Layer 6 of a small transformer language model trained on English Wikipedia (10 layers, counted from 0, width 96).
A neuron's activation on a vector x is GELU(weights . x), where the dot is the dot product.
The model reads these tokens: "2" "019" ", with the" " open" "ing of the" " Be" "ij" "ing" "–" "Z" "h" "ang" "j" "ia" "k" "ou" " inter" "c" "ity" " railway" ", the" " Be" "ij" "ing" "–" "B" "a"

The vector x that enters this layer's MLP at each token. A number n stands for n times 0.099.
0 "2": 1 -5 -13 -8 0 1 5 29 1 -7 3 4 11 6 1 -31 2 -2 -8 -9 -9 6 -3 1 -2 11 6 1 5 5 -3 -6 1 -10 6 8 9 -2 -7 -5 0 17 4 3 -3 0 3 -8 78 -17 16 1 2 -7 3 1 -1 5 5 -44 2 9 4 2 4 4 2 -8 -1 3 -11 -2 -2 -3 12 4 2 -15 -19 10 6 -8 -8 3 -5 -12 5 -13 5 -2 -8 -13 0 10 4 4
1 "019": 1 -7 -14 -7 -2 1 3 28 -1 -8 2 5 10 8 0 -32 3 0 -8 -9 -9 5 -4 -1 -2 12 7 1 5 3 -4 -5 1 -10 6 8 7 -2 -7 -5 -1 18 5 1 -3 4 2 -8 78 -16 16 0 3 -6 2 -1 -1 8 9 -45 0 12 3 3 5 3 2 -9 0 3 -9 -1 0 -5 10 3 1 -13 -17 8 8 -6 -8 3 -4 -12 4 -13 2 -1 -9 -13 -2 8 6 6
2 ", with the": 1 0 -14 -8 -3 0 4 28 0 -8 2 4 9 6 1 -34 2 -2 -6 -6 -6 5 -8 1 -4 9 10 -2 5 2 -4 -5 1 -6 6 9 4 -1 -8 -7 0 19 3 3 0 5 0 -9 82 -16 7 0 3 -5 8 3 0 8 6 -41 2 12 6 3 6 2 -1 -13 1 2 -11 -6 -1 -4 12 1 2 -13 -18 4 7 -4 -8 4 -4 -11 2 -9 2 -2 -8 -8 1 9 2 4
3 " open": 11 9 0 0 -8 3 4 17 3 -16 9 0 -6 -8 9 -23 -10 -4 -2 -1 -9 10 -10 10 9 -12 -5 0 -6 0 -6 7 3 -9 6 -11 3 3 -1 -1 13 15 -1 -1 -8 6 -13 12 87 -6 -7 -4 -4 13 0 3 3 -10 3 -27 -5 27 3 -10 13 4 2 -5 -19 2 -8 -6 15 0 -8 5 4 -12 -7 13 5 -9 -3 -13 0 -2 6 3 -6 2 -5 -4 -12 -12 2 16
4 "ing of the": -2 1 -14 -6 -2 0 2 25 0 -8 5 5 11 5 1 -29 3 -5 -9 -5 -4 4 -8 2 -2 7 10 -2 2 3 -3 -4 -1 -8 5 8 3 -4 -8 -4 2 21 2 -2 -1 3 -2 -8 87 -15 5 -1 3 -7 8 0 2 3 9 -42 -1 17 5 4 5 2 0 -9 -2 1 -10 -5 0 -4 13 2 1 -9 -16 4 2 -5 -7 2 -7 -10 4 -8 7 4 -9 -9 2 10 1 4
5 " Be": 17 13 -6 3 -2 -1 4 11 1 -14 8 -6 -3 3 -1 -11 -7 -23 -7 2 -1 4 2 5 2 -16 7 0 4 -13 -25 12 9 -7 -3 -8 1 5 10 6 10 9 -8 14 -9 16 -27 13 41 -13 -1 -14 19 9 -9 14 14 7 8 -55 -12 8 9 4 1 -3 -2 -13 -8 4 7 -8 14 -6 -7 -9 1 18 -16 -4 -10 -8 8 6 5 21 1 -1 9 3 1 -3 -26 -7 13 -1
6 "ij": 21 11 20 6 -23 -2 -10 2 22 -12 7 8 -2 -1 14 -20 3 -27 -12 15 -8 -6 -11 4 1 -21 11 4 20 -5 3 -4 1 7 -16 -15 -2 5 -18 -21 -13 -10 9 13 1 -28 -10 6 12 -9 5 5 -9 12 20 6 1 -3 -3 -20 -2 23 17 -15 -14 6 -10 -17 -7 0 20 9 8 3 3 1 12 21 -5 14 9 -13 -12 -9 2 16 6 10 5 7 0 9 -17 -8 -4 4
7 "ing": -2 10 -2 3 -8 -11 13 -3 17 -13 0 7 8 -6 7 -5 5 6 -13 23 2 5 -13 5 -6 1 -2 -16 -5 -11 18 7 8 -11 4 -13 -5 17 4 4 16 -14 -5 -15 0 1 -12 -6 48 5 -17 -8 -4 -3 -9 -18 5 -10 -5 -30 -12 42 10 -17 -4 1 -7 4 -1 -9 -2 11 -5 5 10 -4 11 11 -7 7 -15 14 8 -27 -11 15 0 3 21 6 -4 1 -17 19 1 10
8 "–": -18 -8 16 -1 3 1 5 -20 5 -19 -4 0 4 -4 1 -12 1 -17 8 -19 2 -12 -11 4 -11 -11 -2 -6 14 10 8 -4 6 -2 -12 0 -8 3 -1 0 1 -21 17 -13 -1 -8 -7 4 58 -11 2 8 9 4 -13 11 6 2 11 -45 -2 0 1 -11 -5 1 6 -4 11 10 12 -7 16 6 11 -2 8 -4 4 16 -12 -8 -7 -2 -3 20 7 7 -2 9 -3 34 -15 2 6 -2
9 "Z": 6 9 28 -9 -20 -4 -7 3 23 -7 6 4 -7 1 4 5 -9 -23 0 -7 15 10 5 -5 1 -8 -8 -1 0 -10 -5 -8 3 -15 0 -1 -3 -3 3 -14 20 13 5 -13 6 -11 -12 20 38 7 31 4 12 11 -17 1 5 -5 -5 -59 1 16 4 10 -11 9 -6 -6 -2 -8 9 -8 9 16 -7 -7 2 -6 5 5 4 1 -5 3 0 -1 -6 7 1 14 -11 2 -11 3 4 -17
10 "h": 12 22 10 5 0 3 4 -6 -5 13 11 -2 5 -2 7 -8 12 -32 17 -10 9 9 -4 1 13 4 -4 -2 -19 3 -11 -13 -19 -7 11 2 21 16 -7 1 -4 -7 -11 -1 -6 1 -8 7 29 -5 22 6 -5 -17 5 -12 5 -6 -7 -34 9 22 5 -7 -28 -10 -15 15 -13 -4 20 3 8 12 -10 -5 17 14 2 -15 -13 11 -5 -23 -12 -2 -13 -11 14 5 -8 -4 13 15 -3 1
11 "ang": 12 7 4 6 -8 -2 -11 4 11 20 -11 7 10 7 11 -18 -8 -3 -5 5 0 28 -5 9 -3 -13 -8 -2 7 1 8 -5 -12 -2 0 -21 6 12 12 13 -5 -16 -10 7 7 -7 -10 -8 19 -5 -17 7 3 0 -8 -9 -6 3 12 -36 -25 29 0 5 -28 -9 -2 -13 -2 -15 27 -5 -2 -9 -6 4 4 31 14 1 -1 7 -9 -29 -1 -2 -5 5 6 7 4 7 3 21 7 14
12 "j": -3 6 13 2 -32 -7 -15 -1 20 4 20 16 -2 13 -1 -2 -3 -12 14 18 -6 -1 1 3 -3 -16 -9 -7 -12 6 9 -7 -14 6 -14 -7 12 19 -14 -9 -11 -19 15 -12 -7 3 0 -3 18 -5 -1 22 16 8 1 -6 12 0 14 -46 -6 19 2 -22 -14 -17 -4 -2 0 -11 4 1 -3 10 8 -6 9 0 25 -3 -2 -4 0 -18 -3 18 -3 7 15 6 -6 19 -4 -5 9 5
13 "ia": 11 9 1 7 -3 -22 3 -4 12 15 -4 11 9 6 1 -4 -21 -8 1 1 -2 2 3 9 -3 -3 -8 -10 3 -14 6 -7 -21 0 10 -11 6 35 11 2 1 -22 17 -12 -7 -13 -3 0 37 16 -5 9 14 -7 -1 -17 -2 2 14 -48 -12 19 -6 -12 -10 5 7 -1 15 -15 10 2 -4 8 -7 -9 -5 23 -4 -2 -2 9 2 -9 -5 -3 -3 1 14 -12 -2 7 -25 13 6 -2
14 "k": 0 -14 27 9 -17 5 -22 1 5 2 15 7 -9 1 -2 -8 12 -10 4 -6 2 9 6 3 4 -16 -7 -17 -3 10 12 -12 -13 14 2 -20 7 23 -14 -4 -17 -19 11 1 -3 1 -2 6 29 8 12 21 14 16 -14 -7 15 7 3 -50 -7 14 11 -7 -8 -12 -9 20 13 -4 -1 -7 0 4 -10 7 2 3 15 -7 -12 -1 1 -15 1 -7 -4 17 7 0 -14 10 -21 8 3 -3
15 "ou": 16 5 -3 7 0 -7 3 -14 -2 17 11 4 13 2 -8 -12 -3 -17 5 2 1 23 2 3 -5 5 -9 -11 0 1 -4 8 -20 -1 20 -12 19 38 -2 14 -10 -17 -3 -3 -6 -13 1 4 18 2 -18 15 16 -2 0 -9 7 1 17 -45 -19 -5 15 -11 -12 -7 -8 -2 25 0 -2 -9 7 3 -19 11 -3 15 1 -1 -8 4 -6 -17 -10 7 1 -7 7 -17 -2 24 -13 12 -3 6
16 " inter": 7 25 4 1 5 4 -6 -1 -19 -4 16 -2 -5 -1 8 -7 14 -11 -2 -17 0 10 11 -5 0 -3 1 1 7 3 11 -7 7 17 6 -17 3 15 7 2 -16 -6 3 7 -2 4 3 4 36 -22 5 29 15 10 -11 3 9 -14 11 -30 -3 13 -14 -5 15 9 -3 -8 11 10 -20 -3 -14 0 -7 18 -9 -13 -11 -13 -10 -4 -17 -28 -10 4 -6 -2 -7 0 -10 32 -22 -4 -3 18
17 "c": 14 1 27 -5 -11 20 3 15 5 -6 2 -4 -3 -19 -2 -9 10 10 -5 -19 -5 -10 26 5 3 -21 12 22 -3 -12 13 2 3 0 3 -5 24 -3 7 -8 3 6 -1 12 -8 -30 11 20 10 -8 7 19 4 11 6 -9 14 -1 -4 -41 2 14 -9 -5 14 0 -7 1 6 -2 -19 10 -21 12 -5 3 -6 -6 -11 -13 -23 -9 -9 -17 -9 8 3 7 -9 2 -11 4 -11 7 0 7
18 "ity": 3 -11 5 -3 4 -5 -13 -4 -7 8 12 0 11 -7 12 2 2 17 -5 -25 2 5 -12 -8 1 -10 10 6 -8 9 5 14 10 -1 4 -18 -6 -1 19 0 0 -2 9 -12 -9 -14 13 2 40 -4 -1 -2 7 19 -11 -11 -13 1 9 -25 -5 46 -3 -7 -1 2 4 7 31 -2 -23 15 -15 -8 -19 6 -9 12 -1 14 -21 -6 1 -39 -7 0 0 1 -8 -15 5 6 -1 14 3 11
19 " railway": 14 -2 2 -4 -7 -4 -10 -1 -3 -2 15 -6 1 -2 14 -3 8 -5 5 -21 -1 -5 2 -6 8 0 17 -3 -5 -5 17 10 11 12 8 -20 6 13 -4 7 -8 0 11 -27 -3 8 5 12 53 4 8 11 18 16 -20 -5 -15 -23 15 -38 -9 19 13 -15 9 -14 -4 -3 6 6 1 2 -2 -6 -11 12 1 -22 -6 -6 1 -6 5 -18 0 4 -11 -1 13 -3 -14 -7 -22 9 5 5
20 ", the": 4 14 -3 -5 3 8 -10 3 3 6 8 0 2 0 7 -18 -3 -6 4 -1 6 -1 -11 5 -10 1 13 -2 -8 7 -2 4 -5 4 0 11 -4 3 -11 -2 -8 1 10 -4 2 12 -8 10 94 -1 -25 5 7 9 0 4 -2 5 5 -25 -1 14 0 11 3 -10 -11 -17 5 -3 -9 -13 2 4 -2 -8 -10 -19 -7 -11 -6 3 4 -5 -3 -9 -4 4 -2 5 -16 -7 5 7 7 3
21 " Be": 14 16 -1 -5 -10 -4 5 18 8 0 10 0 -8 6 9 -16 -15 -20 -4 -7 17 4 9 13 20 -13 2 -12 -11 1 -14 -1 -3 1 6 -2 1 5 10 1 -4 13 1 10 -16 2 -12 11 25 -10 -18 -18 18 2 -15 14 9 16 18 -45 -5 -3 3 1 -4 8 1 -22 -11 9 5 -13 19 -5 -18 -15 -16 30 -1 -6 -13 2 -4 5 12 14 -3 -7 1 -1 3 -9 -9 -10 15 10
22 "ij": 17 6 17 6 -22 -15 -3 -4 18 -11 3 0 -18 0 17 -11 -17 -18 4 5 -12 -18 -13 2 -3 -23 5 12 11 -3 7 -11 4 8 -26 -16 -1 16 -9 -4 -24 4 -2 -1 5 -20 -8 0 9 -6 0 10 -6 14 5 -8 2 3 4 -14 -11 32 19 -7 -27 -1 -12 -12 -3 3 16 6 25 2 1 -12 15 12 7 14 4 0 -5 -2 4 -3 17 6 15 5 13 16 -12 -5 1 20
23 "ing": 1 -4 4 9 2 -15 10 1 7 -18 -2 26 7 -1 4 -11 11 4 -1 20 14 6 -7 13 -12 -6 -9 -20 -11 -6 22 6 -5 0 0 -1 -6 13 1 8 1 -8 5 -8 -9 -5 -6 -2 46 5 -16 -11 0 4 -10 -11 8 -11 7 -25 -27 40 10 -20 -10 0 -1 0 -4 -19 -7 10 1 7 -17 -8 10 4 0 -4 -4 18 7 -2 -8 4 -6 -16 20 3 -1 6 -8 13 -9 18
24 "–": -6 4 20 13 13 6 5 -1 7 -12 -17 8 5 -18 11 -21 -5 -6 1 1 11 0 2 10 -3 -2 -7 -5 2 4 8 -12 3 -14 -15 11 -3 12 0 -1 4 -16 19 -22 -9 -1 3 0 32 -4 -3 -2 23 6 -23 19 5 8 10 -39 -7 -1 -4 1 -10 1 -4 -6 12 19 13 -27 8 -2 -19 -5 -15 -4 13 -4 -4 -1 -8 15 -22 2 6 -3 13 16 -2 24 0 -10 -2 4
25 "B": 8 1 19 -8 -4 4 8 -5 15 -5 10 -10 -13 1 6 8 -19 -11 1 -15 26 13 11 3 -1 -2 3 -4 0 -19 -1 -12 -3 -9 -4 2 -2 3 17 5 16 4 3 1 0 1 -10 16 44 1 25 2 4 10 -18 -1 8 -5 -5 -60 -2 10 0 8 -7 8 -6 -12 -1 0 0 -26 4 4 -16 -6 10 -1 -1 -17 -14 1 2 10 8 0 -3 -3 8 4 -8 2 -12 6 15 -16
26 "a": 6 -1 4 20 23 -1 2 2 12 11 5 -16 -10 -9 0 -22 3 -16 -7 -15 2 -4 -12 6 6 0 -5 -1 -9 0 -17 -14 -5 12 16 -9 2 -3 3 -7 -8 0 -4 18 -4 -6 -20 8 47 -2 16 14 -3 -4 8 0 5 -7 7 -28 6 12 -2 10 -23 1 -18 2 -1 15 21 -8 -2 14 -12 -16 -1 27 0 -14 -21 -2 13 -16 -11 16 7 3 1 -5 11 -4 -9 5 -6 13

Each question shows the input weights of one neuron of the MLP. A number n stands for n times 0.0054.

n56: -13 -41 5 6 10 8 -6 6 -6 -30 -39 -55 -10 -19 11 -2 25 -8 -20 44 -58 -5 21 48 -12 2 -22 8 -9 16 -10 -11 -43 55 14 -11 32 -40 26 -33 -29 40 -23 11 -5 15 24 -55 -5 18 -12 13 -12 -19 45 -13 -6 2 19 29 24 5 -32 -2 11 48 5 29 -18 34 9 -2 -12 36 17 10 22 34 -5 3 -20 -33 -12 -10 -33 -2 19 -5 -5 -11 -15 19 24 32 -48 -48
On which token does it fire most? 26 "a"

n358: -7 28 12 -19 -1 -25 7 18 -2 -43 -19 18 -2 2 -21 32 -11 -11 -8 7 -28 40 11 8 -26 -15 2 28 -2 38 -5 -11 -26 -3 -33 -23 5 -23 -18 -13 30 9 -13 -12 -4 16 1 -17 -1 -16 2 -11 25 -5 6 12 -31 7 15 16 8 1 -44 -21 33 15 40 9 -25 38 5 23 22 14 -11 17 -16 -10 -30 28 24 -38 25 4 6 -16 -11 -47 -57 -12 -39 30 5 6 -33 -24
On which token does it fire most? 3 " open"

n362: 0 -6 -18 -13 -17 11 22 11 18 16 22 -17 3 3 -7 27 11 -11 -29 22 -25 -4 15 9 10 -8 24 -12 19 -9 -10 -8 -33 -24 28 -8 -14 -26 -19 -39 30 30 -22 -9 -42 -35 1 6 -16 1 -5 38 7 -47 28 -1 3 12 -12 18 -20 -30 13 40 -7 3 -3 -4 22 5 -23 -32 24 -12 3 6 -1 35 22 -51 26 8 -46 21 7 3 -11 -33 -22 55 33 13 9 -4 -6 -27
On which token does it fire most? 21 " Be"

n340: -15 -17 0 1 7 8 -27 22 -2 -21 -14 4 3 -15 1 23 -4 6 19 -19 -21 -27 -3 0 15 -19 14 -37 -2 12 0 22 -16 23 7 23 12 14 13 16 12 -1 15 7 18 1 -2 23 6 27 17 -13 4 28 21 -41 -37 17 10 6 -3 -10 10 -3 9 -11 -1 -19 -6 24 -1 -3 12 -16 -18 7 13 -50 -4 -7 -15 7 11 25 15 15 9 37 18 -9 -39 -52 -11 -6 7 -4
On which two tokens does it fire most, strongest first? 19 " railway", 20 ", the"

n7: 11 26 18 11 41 29 3 11 -9 -20 29 -2 -40 6 -28 13 25 4 -13 -23 -20 8 -1 -11 6 -6 -41 -37 33 3 -6 -35 -22 0 10 13 -22 -20 5 -14 -7 16 17 34 13 57 15 -19 -14 -14 -8 -8 -30 -11 -26 -6 1 -17 -3 32 30 -27 -30 74 44 30 22 25 23 13 14 -24 -6 37 -15 41 -16 -37 -15 6 15 -45 -18 12 17 14 14 -10 -3 32 -40 8 -20 -16 8 34
On which token does it fire most? 16 " inter"

n290: -10 -17 -10 18 -4 -3 54 33 -9 25 33 13 -18 -41 -2 -2 23 -35 28 9 19 -15 -14 14 7 13 -22 -5 22 14 -36 -20 -17 -31 -39 39 -12 -28 8 -17 -9 23 -26 -7 -14 25 26 17 -16 45 1 10 13 -18 28 -9 0 -25 8 -19 -21 -15 -31 19 -3 -12 31 29 -23 8 32 5 -13 22 32 -11 -3 15 32 -12 5 -14 -18 4 -12 -5 -5 -52 14 13 19 9 47 40 28 -20
On which token does it fire most? 10 "h"

n213: -16 21 22 -52 30 14 9 -17 -20 6 33 22 -9 -6 -7 -43 31 31 -4 -23 -1 -13 -1 -10 -32 -5 -13 9 56 58 -6 1 1 30 -31 14 -20 0 32 24 -19 16 20 7 14 25 -22 -45 -35 -33 -5 -17 -20 -22 -15 57 -27 1 12 -7 15 -32 1 56 25 -16 21 7 -4 29 -32 0 -4 -27 23 -9 -4 9 8 -9 -21 -16 -31 54 43 32 9 1 -36 19 -33 1 -20 -7 18 13
On which two tokens does it fire most, strongest first? 8 "–", 16 " inter"

n128: 25 9 -17 -11 26 -8 -24 4 -8 -9 6 5 14 -15 -6 -5 20 -10 3 12 -31 1 -15 -5 3 11 -22 -16 -1 -2 -17 -12 -25 32 -18 2 12 1 -16 7 12 -4 35 11 -9 19 -13 -46 16 17 1 1 21 5 24 2 -7 23 40 14 -16 -13 -39 -16 5 69 -12 8 -45 29 6 4 -6 -16 34 21 16 14 -4 -33 8 -12 -11 -23 -8 5 -11 -14 -11 -19 -7 -11 -30 12 23 4
On which token does it fire most, and how strongly? 16 " inter", at about 1.7

n367: -28 25 -15 -56 2 4 -6 8 -29 -49 -10 -6 41 -24 2 -8 3 10 -12 15 -8 -5 -21 -21 26 6 40 35 64 -7 -31 1 -21 52 25 -3 13 -19 -43 -1 -6 13 12 8 -7 5 17 -27 -19 -10 1 0 -17 -19 8 30 -14 16 -7 6 41 -7 -28 20 32 -6 9 40 -5 2 -12 2 34 3 7 18 0 -22 2 -26 -26 5 -11 3 6 4 6 -2 -49 29 -45 52 -27 -15 -21 6
On which token does it fire most, and how strongly? 16 " inter", at about 2

n270: -7 -46 3 -2 -20 -6 23 10 -23 14 32 -20 -32 -1 -27 -20 -18 49 -2 51 25 -16 5 -25 -17 -7 -30 -28 15 7 -1 7 -7 19 -12 18 -13 7 -10 37 17 -11 19 14 13 -5 11 -40 -11 13 12 -13 -11 -9 -10 -32 27 -15 17 -14 13 3 11 -10 -25 16 -21 17 -3 -27 7 19 28 -14 18 26 1 19 8 -2 20 8 27 3 1 8 8 -33 33 1 -2 -6 36 8 -13 -13
Its three highest activations, in order, are on tokens 23 "ing", 7 "ing", 12 "j"

n327: -29 -1 -2 -14 13 1 -4 17 -5 7 -23 30 -5 -32 -5 -2 29 12 -14 3 -21 -10 14 22 -8 47 -7 -20 1 -7 -29 0 -11 -7 1 2 -24 -8 10 20 13 -7 -10 -2 -7 5 18 -39 20 46 -17 26 -26 3 -14 -23 42 -2 3 -9 -14 2 -13 -7 -2 1 -4 -20 -5 -5 -9 -1 -34 23 20 -6 2 20 -24 -18 30 17 0 -15 1 -17 5 -9 4 10 -33 10 -7 33 -5 -1
On which token does it fire most, and how strongly? 7 "ing", at about 2.7

n306: -6 -30 10 -1 2 -17 -16 16 -26 -22 -22 30 -7 -24 -13 14 -1 -3 -20 1 -29 14 29 -24 -6 15 -28 21 -3 -35 -5 10 9 -38 7 11 -15 -38 -10 16 14 -9 15 20 -10 -2 26 -4 -16 14 26 23 5 7 -39 -21 4 5 18 -9 7 28 19 -34 42 -5 12 -4 -7 -19 10 25 9 -17 18 1 -30 17 -8 9 0 -40 2 -23 27 7 4 19 28 11 -15 14 10 28 7 -28
On which token does it fire most? 17 "c"

n247: -6 6 5 14 -5 -14 10 41 -18 3 33 -20 14 -44 26 -6 13 18 -42 12 -12 -13 22 -15 14 -21 -23 2 13 4 -43 30 -18 24 42 6 50 11 12 -7 8 27 2 -12 12 31 -40 -15 -17 -22 15 -8 10 -10 -27 -27 -30 -13 6 36 14 -7 18 -22 -8 9 8 13 -6 11 -9 -35 34 4 14 -22 18 -29 7 9 -35 -17 -33 -17 -3 14 14 -7 -16 35 -36 -28 7 -30 -19 30
On which token does it fire most, and how strongly? 3 " open", at about 1.5

n32: -15 -7 -10 -24 -4 -21 9 17 -7 13 13 -17 -1 14 0 15 -32 44 -36 20 -9 11 -6 -19 -4 9 24 -29 10 -14 -6 12 11 22 -23 2 -25 10 -10 7 7 -27 -36 -12 -7 10 19 -21 2 7 -14 -14 3 14 37 12 -21 -3 26 12 -16 11 -14 13 4 11 -22 27 11 33 15 13 19 -25 1 14 -22 -3 30 -49 -3 -41 11 -26 -12 -5 20 -4 1 29 13 4 2 -8 24 -11
On which token does it fire most? 18 "ity"

n139: 1 23 -12 -37 37 25 10 25 -10 3 -1 20 21 -15 -76 3 14 9 -10 3 7 22 49 -34 -10 -8 11 -12 30 15 -1 -15 -25 3 -25 -48 -9 12 -7 -21 -9 -7 -4 45 26 -21 -4 -4 -42 14 8 29 9 -25 31 29 8 35 7 -2 -29 19 12 7 7 15 -4 23 -41 3 -47 8 -9 -15 36 20 -16 -22 -8 -62 -32 -25 52 21 13 2 -8 -7 -9 -1 -6 -1 -14 14 -30 -7
On which token does it fire most? 17 "c"

n107: 14 -26 -1 -11 1 -32 -10 -21 17 22 24 13 13 28 11 43 22 1 13 -3 10 18 11 21 -25 -8 12 -15 36 -12 -15 -11 29 -10 -14 28 -11 22 24 -24 -24 19 3 16 6 51 3 7 -41 -51 25 -28 -5 13 1 12 -10 -28 30 -12 10 -15 18 1 -36 24 23 14 6 -4 17 -56 -2 -11 8 -15 -4 -36 -14 -3 15 -21 -20 35 34 -9 10 -40 4 27 -34 -2 24 -4 25 8
On which token does it fire most, and how strongly? 25 "B", at about 1.7

n266: -7 1 -15 -5 -21 -5 -14 -22 -31 -3 18 0 16 -8 -19 -22 -8 -23 -19 9 -23 -20 -4 -16 24 20 8 20 -4 49 -39 -20 9 25 6 -6 21 -2 16 32 -29 -11 -28 -4 -16 4 28 -4 -8 11 26 22 -8 8 9 4 2 30 22 -23 -21 7 5 0 -17 -11 -44 18 36 57 5 8 17 6 11 -27 0 15 -6 0 9 32 -22 -1 13 -20 20 -23 -18 13 22 3 43 10 16 -12
On which two tokens does it fire most, strongest first? 10 "h", 15 "ou"

n315: -22 -3 1 -3 -10 -4 1 -45 4 22 9 17 24 -2 -15 -3 -7 17 -16 12 6 7 53 -1 -31 46 -14 -16 17 -11 -21 -4 -29 16 -24 -5 -4 -10 -10 38 0 -7 40 8 -15 -2 10 20 -5 19 62 -13 1 18 -3 -5 10 51 13 -2 -5 -37 4 -13 -52 25 6 14 -21 -14 13 0 -1 29 -18 -7 -26 -25 9 17 7 -16 3 8 11 -14 1 -27 9 -36 -8 -13 1 27 11 22
Its three highest activations, in order, are on tokens 13 "ia", 15 "ou", 25 "B"

n258: 12 -9 -31 2 -18 22 -8 22 -14 6 19 14 -8 6 10 16 7 -37 -29 7 -48 22 -10 47 -17 8 -10 21 23 18 -37 2 -12 -5 39 -10 -35 -13 -15 1 13 -2 -43 -17 -23 18 -14 -19 -7 14 9 32 24 -23 -5 -1 24 2 5 -4 3 -7 -2 53 34 -12 9 -16 7 24 14 29 5 -10 2 6 1 13 -12 -5 14 -8 -3 -18 -6 4 23 6 -30 -30 -1 7 -13 18 0 16
On which token does it fire most? 5 " Be"

n28: 6 -9 49 -18 -4 22 17 19 -24 -38 -3 -19 -9 -4 -27 -2 -22 -17 34 15 0 -3 9 -31 -18 16 -15 10 -13 55 -13 -2 24 -24 -45 33 -19 -13 12 -21 34 9 -12 20 -16 35 8 11 -6 22 33 -8 35 -12 -14 -25 -1 -15 16 -9 -1 5 -5 38 20 8 16 -12 -6 -2 -25 22 -2 -19 -6 16 27 -15 -18 -7 49 -4 -24 34 25 -4 5 6 -20 -38 -14 23 -3 1 -1 -35
On which token does it fire most, and how strongly? 9 "Z", at about 2.2

n84: -25 -7 -2 5 21 -7 -1 31 5 14 -33 42 -32 -8 -8 -8 -11 17 -25 29 -8 -3 27 -2 -10 -2 5 -26 19 -11 3 6 -19 27 -3 -6 17 -36 11 -30 5 1 3 -13 -8 11 -26 -39 -1 17 -39 8 -15 5 -4 -56 -32 8 -6 12 1 20 -9 43 13 5 4 -10 -5 -21 1 39 43 -9 1 33 2 11 -9 9 10 -6 32 9 -19 28 26 -5 3 26 -1 -26 -8 15 3 20
On which token does it fire most? 7 "ing"

n279: -17 33 -8 -7 -1 14 3 -17 46 28 -14 22 2 -21 -1 3 18 -35 -14 20 -4 -12 10 54 -13 -15 18 17 17 -12 -25 -55 -5 -5 -8 -10 -6 -11 -38 -36 22 18 -5 11 -14 22 -13 11 -7 -24 -9 5 -24 -20 -15 54 25 19 -8 21 -31 -4 -20 7 9 7 16 1 -41 8 45 18 27 22 1 -23 -14 -2 -9 -12 4 -18 -27 11 -6 21 -25 6 -4 18 1 -4 27 -5 29 1
Its three highest activations, in order, are on tokens 6 "ij", 21 " Be", 5 " Be"

n181: 1 -2 -24 10 9 3 12 -2 -35 26 15 18 26 -7 -23 28 6 7 0 -6 -8 17 2 -25 -11 25 3 -13 19 44 -1 -41 -38 19 6 17 -27 30 -31 -8 -1 -11 -4 28 10 -4 23 -27 -22 44 3 29 -9 -14 12 11 11 11 19 -14 -28 7 -20 14 18 -19 -9 1 26 -11 -29 30 20 36 27 13 -17 27 -15 5 -4 -5 3 -1 -18 -21 -15 -14 45 -5 -31 15 -6 30 -11 -3
Its three highest activations, in order, are on tokens 15 "ou", 13 "ia", 14 "k"

n207: 8 13 -1 -6 60 5 15 10 -25 -16 -27 26 -27 -12 -27 -6 9 -1 -8 -14 21 -16 -3 7 -16 15 -5 26 16 30 3 -8 -22 -30 7 -46 -7 -42 -17 -10 26 19 31 -36 -28 28 2 -34 -10 -48 31 -34 -3 13 16 28 -17 -6 12 23 -29 -34 19 -23 8 21 4 19 -16 14 -4 -3 1 7 24 -12 -35 13 19 11 10 -27 6 44 1 10 -10 23 1 10 1 6 4 -16 -18 16
On which token does it fire most? 24 "–"

n272: -3 -41 -11 -16 -20 22 -25 -39 -5 -10 38 29 9 -12 -9 18 13 28 -26 -15 -1 2 2 -7 -47 9 -12 -12 30 -19 -35 27 -16 12 7 1 12 27 -16 -1 4 -3 8 6 17 -3 38 -17 -43 -12 12 7 1 -1 -7 -17 10 -3 27 -16 30 0 5 11 -1 14 -3 -3 52 -6 17 -57 35 -28 2 13 -17 -12 -9 27 -10 -26 22 18 49 -10 34 -51 12 36 8 -29 10 4 18 6
On which token does it fire most? 15 "ou"

n282: 23 -5 -6 5 -7 6 2 -9 19 2 16 -18 18 19 -1 31 11 -19 -14 25 -46 -8 -48 28 -40 -26 9 -18 30 38 -29 6 -7 53 -6 -3 -14 -32 -9 -15 -4 30 21 20 19 29 9 13 -5 -13 2 8 -9 -24 -11 -12 -17 20 -23 -6 -6 -35 25 32 63 14 -7 -33 20 38 12 -24 -20 6 -3 -9 15 -30 -30 -1 24 -15 -27 -9 27 -13 -9 -16 -14 -32 -15 13 -17 -18 17 2
On which token does it fire most, and how strongly? 2 ", with the", at about 1.3

n259: -36 -14 16 29 22 -27 33 17 6 -42 -3 -5 19 13 69 5 37 -38 13 -1 -15 -42 16 11 21 1 -41 1 25 38 -5 51 14 0 -21 9 31 -20 10 17 -7 39 6 32 51 -4 -16 -5 -37 -15 -1 -35 -15 -7 -36 26 -25 50 21 -1 27 -41 -7 13 23 18 36 30 -28 -16 3 -33 -18 10 25 -37 8 -29 5 -9 -52 6 3 19 -2 51 48 -41 3 -6 -18 -30 30 -31 25 -27
On which token does it fire most? 21 " Be"

n108: 4 -7 25 6 -13 22 -16 -7 18 10 -21 6 -10 16 15 -25 27 9 -2 27 -13 -22 -6 -6 13 38 3 -10 -9 28 -35 -20 4 -19 34 7 -8 6 -18 -12 29 21 -11 -3 1 23 21 -13 -44 -4 -1 -37 -23 3 36 -25 11 -8 -5 -5 34 -51 4 -22 -10 -6 -7 8 -22 14 6 -1 1 -20 11 9 3 -2 21 -22 19 19 -27 26 4 -8 19 6 35 8 0 11 24 40 17 -30
On which token does it fire most? 10 "h"

n13: -5 -15 14 1 29 18 6 32 2 -15 -19 8 -7 1 -8 8 -15 46 -15 2 -7 21 20 7 4 -9 -15 -4 23 28 30 1 15 -13 -27 -39 -7 -10 -4 -31 12 16 -14 25 20 -3 -29 25 -5 11 -11 29 -43 -12 -13 13 -25 -1 19 15 -14 24 -37 -31 18 0 -8 3 -19 -8 -44 2 6 18 26 15 4 1 -25 13 -8 2 36 2 -5 -4 -2 -26 4 -4 -13 -55 37 -31 -16 22
On which token does it fire most? 3 " open"

n377: -33 26 -8 3 5 -42 29 15 13 -57 4 -26 32 -51 15 42 11 22 -22 12 -18 -7 -7 -12 36 19 9 -6 33 -12 2 -60 -28 22 17 30 9 -3 -18 35 -16 14 -42 21 -13 -46 -7 -9 9 33 -11 -40 -14 -22 35 18 -29 -20 23 31 34 -6 -37 -12 1 21 -52 39 -10 -6 -33 -35 -8 -12 38 -6 -46 -40 -14 -13 -18 50 17 48 -19 53 53 -47 8 -28 -24 20 2 -29 -11 -15
On which token does it fire most? 4 "ing of the"